Layer 5 of a small transformer language model trained on English Wikipedia (11 layers, counted from 0, width 96).
Take only the direct path to the model's output, skipping the later layers: a vector added to the residual stream pushes a token's score in proportion to its dot product with that token's output vector.

Output vectors of the tokens that the questions are about. A number n stands for (n - 500) times 0.0061.
"century": 480 570 483 738 295 718 680 600 500 418 552 580 384 551 524 416 287 697 759 310 588 497 559 702 539 522 336 443 469 534 595 575 614 477 643 515 625 427 557 557 210 623 640 541 378 483 455 572 471 572 602 388 635 679 515 548 522 616 584 385 418 647 666 536 664 237 496 503 494 484 327 582 268 393 478 390 398 539 519 435 369 497 496 523 419 427 258 315 607 418 575 355 457 543 500 400
" advisor": 511 550 441 540 519 534 507 450 481 407 456 552 460 450 580 434 331 452 556 445 569 468 565 543 533 535 554 421 505 476 537 361 541 452 533 520 685 542 506 560 450 549 588 581 410 509 400 424 490 589 495 574 622 593 521 412 455 486 500 448 383 656 621 505 515 448 598 603 490 668 519 437 402 478 561 439 471 554 394 428 405 515 505 566 526 362 322 458 516 486 594 465 421 508 446 605
" and": 530 489 496 498 521 407 488 418 619 492 471 517 563 390 409 603 539 498 441 544 486 511 534 477 463 492 419 513 438 483 502 491 442 540 457 458 516 574 285 452 552 510 506 478 524 504 502 413 614 548 642 513 455 535 571 612 402 513 421 537 552 498 459 416 444 563 458 512 520 469 441 509 622 488 471 471 576 486 406 456 561 450 551 506 447 610 571 553 505 524 469 508 619 417 527 565
" Nomada": 453 696 698 785 314 865 410 552 122 749 600 559 400 297 726 306 67 590 819 133 572 285 727 683 486 720 535 207 345 287 705 417 907 436 549 678 674 215 698 696 22 629 698 606 129 685 200 562 402 388 505 676 717 784 287 292 489 637 394 166 251 715 733 668 784 190 724 636 287 714 359 468 235 418 673 182 404 813 565 418 238 484 534 735 598 183 450 360 575 393 627 458 292 587 422 327
")": 500 484 502 404 550 557 532 573 462 571 448 408 655 505 616 420 429 566 424 430 554 477 511 482 514 475 392 516 392 481 423 459 491 574 559 490 365 518 552 518 573 500 542 403 579 544 524 401 489 622 439 507 465 474 448 539 621 576 448 489 477 523 432 428 465 400 393 546 509 484 552 398 502 412 522 463 671 490 363 479 445 490 629 375 492 561 489 505 403 535 439 488 735 481 492 429
" towards": 559 491 558 503 586 500 441 506 420 510 519 416 494 264 480 480 437 558 579 441 513 369 566 597 492 589 578 521 366 469 581 404 510 510 508 455 436 458 500 512 354 529 696 481 479 420 432 391 563 481 563 590 510 465 573 532 417 535 416 469 465 516 530 484 514 442 479 547 531 612 505 409 492 550 485 509 515 504 552 450 459 525 432 593 563 490 469 477 538 552 415 589 351 532 435 440
"ules": 447 509 641 707 381 548 423 581 495 562 528 526 414 396 619 520 352 561 623 471 539 463 644 550 504 557 512 434 454 427 691 451 527 521 503 586 524 351 580 416 440 513 517 672 522 595 420 409 548 516 417 533 631 539 548 329 505 574 316 416 383 491 589 557 632 585 479 675 416 534 364 390 500 619 409 431 516 641 430 509 409 570 533 586 575 417 448 511 582 338 447 579 417 377 417 411
" =": 558 492 668 469 498 473 510 419 553 540 503 539 526 410 451 540 438 586 505 588 440 385 560 457 452 612 443 560 540 445 365 442 438 569 446 573 525 438 482 448 520 567 539 579 322 656 496 415 425 478 461 452 604 393 474 585 390 453 511 467 382 410 568 602 646 465 438 533 513 394 570 558 538 591 429 466 388 587 537 339 410 569 469 401 465 492 586 565 508 474 512 537 604 680 557 515
"of": 497 504 534 507 512 585 424 489 437 515 517 389 503 410 446 522 439 580 665 448 533 524 433 426 553 377 481 498 589 563 571 472 577 418 572 478 599 433 468 441 592 628 536 573 398 560 518 458 617 471 488 613 536 483 594 402 526 518 481 443 466 469 482 506 526 474 492 498 510 435 451 510 479 436 440 475 473 525 482 414 434 503 421 522 611 466 385 451 522 488 375 435 447 592 411 484
"disambiguation": 610 561 549 603 354 582 620 426 490 585 613 625 441 557 547 402 127 565 651 542 640 426 619 634 629 587 520 289 445 490 633 575 619 334 603 629 675 428 603 448 398 367 623 721 359 762 503 587 476 416 556 636 511 512 546 391 513 480 481 347 513 641 680 564 520 319 833 627 412 585 378 535 406 310 500 532 376 515 554 489 373 435 397 586 642 344 337 528 432 365 693 504 311 522 595 356
"onomy": 466 566 631 640 470 649 440 564 354 585 541 414 594 470 492 533 404 651 759 366 531 379 614 448 538 464 449 554 546 443 592 313 626 403 435 480 642 427 597 591 525 500 658 567 382 692 468 476 503 464 496 503 545 544 602 583 539 568 541 413 326 516 608 629 619 403 535 615 338 539 429 503 431 392 485 418 460 590 545 469 364 392 494 404 549 567 354 409 542 534 713 525 446 556 430 391
"Gls": 340 617 546 633 257 692 440 642 324 627 610 650 436 460 615 493 191 611 478 433 540 414 545 526 573 557 567 257 440 455 448 601 642 510 450 521 455 439 618 673 379 633 514 674 337 464 478 681 576 486 429 506 546 608 257 350 543 497 653 282 383 441 548 614 489 509 578 561 460 675 339 619 510 494 627 303 418 517 485 458 375 497 683 571 529 544 475 399 497 485 483 276 527 482 521 546

Output weights of attention head 1. The head adds the sum of these rows, row i times number i of z. A number n stands for (n - 500) times 0.0043.
o0: 378 534 487 552 457 490 382 425 456 373 558 592 380 312 423 551 548 577 626 394 658 469 543 606 633 589 484 587 656 411 337 572 536 465 315 452 555 415 526 707 474 401 567 574 464 352 316 578 479 610 456 361 475 549 520 583 383 692 730 543 649 442 392 642 518 254 676 648 462 554 606 552 376 635 627 549 353 322 656 542 520 538 511 434 482 478 410 568 587 565 704 452 569 491 687 403
o1: 505 436 483 413 379 619 694 481 566 607 500 388 402 497 451 462 462 526 644 574 676 443 565 444 525 419 498 588 540 562 575 370 518 300 616 525 473 574 339 513 609 582 605 546 419 543 357 470 578 467 547 611 350 457 529 545 411 476 532 564 479 734 422 451 559 494 389 387 499 632 591 479 466 376 644 518 500 552 398 420 569 474 533 578 622 555 484 316 554 598 423 631 607 428 486 467
o2: 372 369 487 356 286 630 452 564 534 469 461 695 714 165 428 385 460 412 452 501 639 536 494 559 516 589 446 710 563 561 576 609 308 601 520 429 397 515 498 524 595 477 695 528 590 421 611 631 497 566 298 577 345 330 414 648 430 580 435 426 472 403 504 417 377 513 464 428 434 543 618 402 614 367 474 361 620 548 545 385 543 604 574 541 531 546 442 495 338 468 551 300 623 420 526 460
o3: 509 579 488 658 549 504 592 654 503 370 338 529 491 616 426 420 566 525 594 442 558 446 531 500 449 500 574 318 461 422 318 704 660 501 455 413 620 367 522 501 520 526 483 596 545 676 607 406 543 451 450 427 459 490 530 616 546 564 474 501 408 496 463 517 515 462 499 545 499 489 440 528 493 588 561 510 537 495 413 424 405 669 606 463 444 622 498 634 559 635 423 649 646 457 388 494
o4: 510 580 595 436 424 614 731 517 415 444 343 451 540 746 511 516 555 420 615 554 587 533 466 568 344 555 627 602 465 580 645 472 508 407 614 498 481 596 552 458 544 434 562 371 572 567 458 385 443 528 579 407 399 338 590 502 683 565 498 434 549 555 512 480 600 476 443 423 406 278 470 534 546 452 569 567 421 573 450 337 424 452 442 562 517 506 420 551 388 331 380 519 555 399 453 544
o5: 501 510 612 386 587 507 504 458 567 575 544 717 534 616 704 535 507 454 533 549 476 579 365 568 471 371 447 481 618 497 849 555 617 201 526 288 500 547 364 391 548 521 426 440 514 481 489 554 636 595 390 694 536 317 466 675 576 508 393 605 164 433 462 484 296 463 498 471 463 469 403 404 393 404 440 611 603 619 267 698 273 632 708 534 546 642 511 650 612 374 367 466 745 425 407 531
o6: 573 377 545 591 431 656 380 454 574 462 494 646 472 448 399 675 673 374 478 329 550 567 544 468 425 538 661 532 582 168 799 523 511 570 503 514 495 387 465 535 353 451 497 547 530 667 385 632 494 593 440 589 435 578 383 483 578 790 517 487 608 514 342 587 550 409 464 247 488 633 451 436 533 394 647 532 514 631 776 494 623 556 375 749 709 432 517 505 345 563 518 383 390 410 623 646
o7: 667 562 515 535 574 327 442 481 491 607 683 563 733 514 496 507 470 662 557 794 454 553 562 576 516 392 519 518 449 562 523 577 526 333 504 469 584 466 445 380 561 317 437 561 570 549 425 454 823 630 391 500 423 542 636 609 628 354 450 569 481 517 510 501 342 480 445 457 472 499 719 541 687 577 612 387 413 355 523 493 346 680 443 271 437 588 643 607 561 635 544 609 453 496 417 448
o8: 478 457 362 513 431 519 291 635 557 406 632 600 500 366 428 469 639 297 664 514 452 506 568 387 579 520 512 585 642 493 435 428 470 570 425 505 393 583 612 593 522 474 585 538 411 527 464 582 485 663 647 613 457 571 447 547 607 628 386 529 586 354 479 558 530 527 455 446 556 605 475 560 510 416 473 595 525 558 403 456 613 456 575 444 604 432 431 537 441 462 523 433 391 450 385 559
o9: 535 554 479 527 515 536 535 617 492 419 302 386 596 464 513 503 594 311 594 534 406 590 421 625 519 675 584 553 475 446 560 639 475 617 596 471 534 332 546 638 546 523 542 466 500 273 330 463 413 493 439 449 734 762 442 550 508 465 367 639 528 554 575 515 541 574 517 511 486 633 649 515 403 549 409 594 546 345 686 535 612 436 439 560 475 434 601 429 475 429 628 390 444 378 427 560
o10: 633 372 608 470 555 638 707 719 626 540 358 519 557 717 533 393 631 735 510 470 475 463 526 576 328 499 273 479 344 594 472 357 363 230 643 554 575 550 482 434 513 700 594 522 473 483 554 436 485 528 421 573 507 469 672 626 525 565 469 462 562 623 219 408 667 294 370 581 477 511 445 480 472 512 650 476 481 295 427 576 344 545 552 332 456 518 465 233 488 490 444 692 607 491 336 329
o11: 672 454 527 461 694 560 495 486 389 456 179 574 483 646 661 641 520 580 459 463 618 588 426 694 488 441 672 465 426 384 447 407 258 469 507 523 525 558 796 439 324 511 461 471 430 445 708 483 586 614 394 547 521 582 471 508 446 398 624 532 434 574 522 483 509 503 455 413 547 526 414 432 366 493 559 581 734 408 508 623 540 691 462 485 522 426 444 468 558 652 524 654 521 657 587 380
o12: 341 480 508 485 508 420 404 421 372 445 373 421 398 349 445 511 684 698 573 469 451 614 473 482 392 444 615 616 211 528 415 379 188 517 592 472 684 431 501 561 555 534 532 484 544 428 592 363 318 318 582 570 687 493 471 523 565 718 564 357 473 536 359 496 483 512 508 556 535 367 537 551 546 774 465 451 730 357 576 370 500 530 402 407 463 403 417 393 427 415 659 657 285 522 476 468
o13: 440 335 394 485 422 390 614 514 552 219 312 515 355 492 267 531 562 485 550 464 490 359 446 589 592 510 505 413 526 693 362 557 437 592 661 605 691 379 557 509 397 412 560 567 532 427 545 198 468 303 499 493 609 483 373 417 494 396 418 445 519 549 600 622 497 466 559 518 551 453 524 434 480 782 431 549 520 428 601 403 595 558 430 566 511 369 227 462 634 579 511 488 230 670 613 520
o14: 525 362 598 316 565 486 323 536 744 583 641 562 669 249 383 408 335 335 455 445 480 615 350 389 425 506 520 502 488 685 658 456 514 507 521 443 317 616 415 428 481 587 430 717 450 587 627 363 525 778 551 510 489 592 637 445 641 454 427 468 480 457 482 413 550 624 386 518 415 624 583 285 567 553 555 661 598 320 178 594 415 451 626 586 324 510 680 591 512 440 264 331 627 474 601 722
o15: 311 379 441 402 579 479 320 689 524 506 457 439 685 439 574 506 370 421 583 463 424 569 390 505 441 607 331 500 324 579 583 379 518 482 585 460 477 293 622 510 480 491 578 345 535 368 875 513 494 710 347 609 631 634 474 489 599 569 360 529 531 413 372 441 496 447 380 615 619 618 525 450 304 431 590 529 669 315 370 465 602 635 552 259 484 505 487 496 301 519 478 445 584 567 375 495
o16: 515 654 631 678 455 391 649 543 553 522 373 553 285 667 406 511 552 645 560 623 649 603 660 346 534 502 465 428 547 621 337 622 266 435 553 552 646 368 479 415 666 433 424 345 609 618 524 275 682 575 318 445 623 310 556 474 422 392 463 420 393 607 521 434 695 573 527 398 472 354 577 626 563 605 395 550 420 494 417 304 662 526 395 516 661 493 531 517 513 445 410 518 374 715 326 573
o17: 551 579 423 536 449 654 403 539 607 619 973 545 604 454 595 539 420 548 544 587 604 503 386 421 678 619 417 298 776 485 638 590 612 621 670 494 496 576 419 537 606 372 544 412 355 484 595 670 558 774 267 501 382 570 404 599 576 367 477 495 403 385 495 472 577 711 320 506 538 577 653 485 581 550 606 358 566 548 349 498 336 307 556 414 351 577 556 803 289 447 448 329 726 520 698 585
o18: 467 789 522 474 620 454 248 484 536 525 503 568 561 499 422 495 494 471 638 527 597 530 517 729 625 457 552 435 570 325 520 581 372 574 554 480 595 419 635 709 501 389 424 392 635 694 454 121 543 369 533 571 414 548 621 432 678 624 420 441 429 481 410 594 457 606 450 338 509 316 351 670 518 710 517 546 475 367 480 410 539 584 494 565 552 528 418 510 478 641 538 413 537 470 536 530
o19: 424 286 489 437 355 553 609 556 623 536 516 559 575 350 636 398 430 589 684 408 351 548 503 375 601 656 498 352 374 477 672 487 603 563 570 545 324 539 379 654 516 318 527 506 374 409 635 525 608 776 422 548 504 494 638 525 401 544 372 518 474 566 545 463 333 591 552 684 374 666 446 365 442 348 490 376 610 565 528 386 447 473 505 552 459 430 478 403 476 408 484 530 588 523 433 551
o20: 557 693 410 428 665 601 707 499 498 506 293 474 513 447 639 631 603 535 605 483 537 493 471 550 419 505 547 413 592 657 700 545 403 476 632 497 519 530 574 314 639 424 512 705 686 487 429 407 616 640 540 684 619 515 568 519 479 375 547 480 421 544 437 554 546 450 525 497 552 388 378 506 420 474 515 636 616 398 362 630 528 583 519 476 605 649 415 533 523 487 576 458 547 614 341 607
o21: 469 386 362 575 343 546 582 513 529 326 340 474 324 430 400 652 657 635 502 503 230 465 430 510 474 521 391 606 618 518 449 584 423 614 371 458 557 545 409 590 538 459 449 443 503 510 542 536 439 539 555 378 508 513 494 466 682 632 620 575 653 490 444 357 624 410 581 548 521 563 481 555 456 466 558 506 524 568 740 418 616 644 692 841 455 353 314 425 574 639 547 555 365 468 480 359
o22: 417 749 424 533 645 603 563 423 545 400 619 488 444 623 442 578 477 491 558 358 457 604 446 470 355 505 590 488 558 582 449 437 533 395 499 588 563 407 582 400 452 521 553 486 699 431 446 386 581 515 453 438 356 436 423 462 512 401 547 456 416 374 479 398 637 465 495 511 596 387 563 534 382 610 523 591 467 481 475 502 406 692 541 355 575 650 359 451 491 452 501 481 539 543 653 433
o23: 465 531 495 502 490 541 574 583 571 469 439 517 573 591 564 450 547 463 447 413 532 685 370 266 519 503 252 490 413 597 581 616 570 343 584 476 310 559 495 505 563 670 281 608 524 493 745 655 494 579 373 420 615 510 487 410 496 361 532 363 490 508 482 396 400 538 449 563 650 431 319 483 476 411 562 539 530 618 647 639 596 584 435 505 411 424 471 457 555 492 358 393 435 450 656 486
o24: 497 423 483 556 510 390 326 472 391 271 581 585 297 314 458 483 619 688 427 530 462 647 405 577 553 538 516 422 632 506 432 596 355 565 572 492 487 345 377 476 309 647 456 379 652 388 540 723 511 572 362 181 457 692 547 370 564 542 724 411 557 318 510 437 393 483 605 415 541 660 493 494 554 540 532 508 289 359 448 646 633 495 383 670 546 449 569 355 355 497 301 470 578 521 562 589
o25: 475 737 662 605 311 493 402 542 438 481 429 520 452 546 510 386 362 472 416 426 557 278 483 506 428 398 592 631 587 530 294 599 375 689 482 510 311 545 541 449 520 583 554 454 496 530 495 501 529 398 361 467 585 581 272 429 611 664 651 277 418 527 451 511 593 415 548 457 387 415 481 497 524 420 380 386 344 461 463 410 453 579 540 444 467 359 313 626 479 503 572 479 482 615 534 515
o26: 274 559 661 418 433 507 597 537 440 532 742 391 376 421 558 498 444 529 612 551 291 381 504 364 544 554 430 277 485 554 533 402 402 434 574 486 515 639 558 439 341 432 483 409 576 617 371 380 559 513 441 423 486 505 481 391 428 502 537 604 500 397 587 381 446 384 456 434 500 474 440 499 588 443 478 481 404 542 674 615 376 438 469 490 412 419 491 579 560 425 489 466 476 431 494 613
o27: 660 473 636 475 558 514 560 439 559 400 841 431 482 583 455 611 384 549 660 502 594 493 428 391 425 670 427 460 750 730 542 564 445 403 470 569 493 345 394 603 505 745 672 574 265 690 678 623 585 537 688 694 318 440 590 552 330 529 537 586 445 306 576 415 588 307 396 597 395 441 471 573 436 521 540 396 210 529 347 438 450 526 535 728 590 562 550 549 450 569 457 602 527 310 569 474
o28: 383 389 379 557 443 326 482 393 641 385 476 459 577 407 441 503 586 604 645 581 290 721 668 578 428 566 432 385 536 498 720 505 461 427 525 493 471 675 354 494 487 346 423 454 394 519 504 450 293 527 353 566 562 641 305 570 319 321 248 519 426 465 410 531 498 585 482 591 276 481 496 623 517 589 452 515 555 796 630 427 773 437 310 485 564 416 476 592 425 431 455 479 498 484 418 586
o29: 567 583 476 509 563 337 652 418 507 510 273 442 459 377 530 353 475 399 368 605 539 390 671 497 550 507 230 482 98 651 463 584 386 575 557 589 418 468 503 388 569 587 445 374 640 652 534 586 516 606 569 436 738 579 451 471 779 443 455 551 584 414 512 603 427 518 220 545 275 423 641 471 585 467 427 524 663 608 436 565 508 672 537 513 474 540 530 618 520 451 508 320 691 567 452 314
o30: 433 444 518 439 361 621 640 493 476 568 358 545 531 428 612 602 290 636 628 478 466 505 624 477 586 481 517 526 314 429 586 401 555 474 348 571 471 464 570 487 456 564 472 445 557 572 447 349 492 496 469 560 523 396 483 597 617 489 603 602 411 431 532 608 572 451 595 583 562 424 298 504 419 411 583 395 374 419 695 520 616 560 520 404 649 659 506 395 502 468 528 436 634 605 523 474
o31: 612 455 684 456 544 385 500 542 383 522 342 373 512 534 371 636 469 664 593 646 498 216 540 414 641 592 531 409 561 403 377 522 580 344 652 625 598 413 436 176 361 536 765 577 502 454 466 489 652 333 718 412 499 399 587 464 493 411 398 780 385 659 531 480 594 832 502 464 511 273 377 606 593 561 496 566 580 643 645 383 439 549 449 305 614 586 582 615 669 473 543 466 438 510 597 410

Each question shows a token from some text and the vector z that the head gathered there. A number n stands for (n - 500) times 0.0059.

"ab": 466 474 590 608 569 326 370 441 612 367 396 392 571 635 492 508 642 414 410 512 474 527 521 507 422 596 460 710 540 606 554 618
Pushed up most: " ="

" coach": 89 337 650 639 480 588 657 326 458 89 236 597 208 495 502 416 540 534 273 629 459 434 452 843 370 736 322 377 783 274 774 439
Which of these tokens does it push down most? " towards"

" Pier": 727 427 569 628 521 411 636 234 613 499 505 560 556 688 186 358 543 348 666 381 571 646 631 497 415 581 560 625 534 269 540 621
Pushed up most: " Nomada"

" the": 535 598 480 594 609 372 409 424 479 299 511 534 508 715 356 321 743 407 490 515 505 524 564 479 264 608 544 743 539 416 450 741
Which of these tokens does it push down most? ")"

"-": 548 524 345 635 653 389 395 289 408 415 600 734 731 870 243 352 819 197 566 336 699 663 649 527 378 603 469 685 547 400 551 714
Pushed up most: "century"

" 1976": 621 416 801 701 594 375 484 379 625 409 597 510 600 564 296 636 502 509 591 530 566 588 552 550 455 583 437 464 564 559 602 401
Pushed up most: "century"

"ce": 653 543 527 627 626 397 557 110 608 455 408 508 530 760 249 256 602 332 592 418 449 633 568 431 359 671 621 721 480 325 529 688
Pushed up most: " Nomada"

" 11": 654 407 767 679 576 356 521 358 608 412 588 516 609 569 285 615 474 473 593 498 554 621 538 541 495 568 441 479 561 523 595 425
Pushed up most: "century"

" have": 502 606 508 612 606 488 502 387 600 420 447 459 526 688 454 367 697 378 526 449 546 521 473 483 321 502 528 676 539 450 450 675
Pushed up most: "disambiguation"

" Governor": 518 563 624 529 459 431 470 622 568 481 628 460 428 542 587 527 546 383 299 534 484 408 420 315 474 345 417 663 607 441 343 477
Pushed up most: " and"

" Website": 542 487 374 638 671 384 429 282 416 405 644 752 708 832 200 342 788 166 587 276 659 614 662 495 374 583 480 647 514 395 552 701
Pushed up most: "century"

"ér": 517 511 606 747 466 341 297 482 712 480 859 357 657 528 500 628 560 191 275 657 381 543 468 566 629 497 243 624 854 424 510 505
Which two tokens does it push up most, strongest first? "century", " towards"

" May": 667 421 705 663 567 390 548 314 605 435 561 533 583 604 261 530 500 435 612 455 569 611 585 535 451 574 489 553 551 446 583 491
Which of these tokens does it push down most? " and"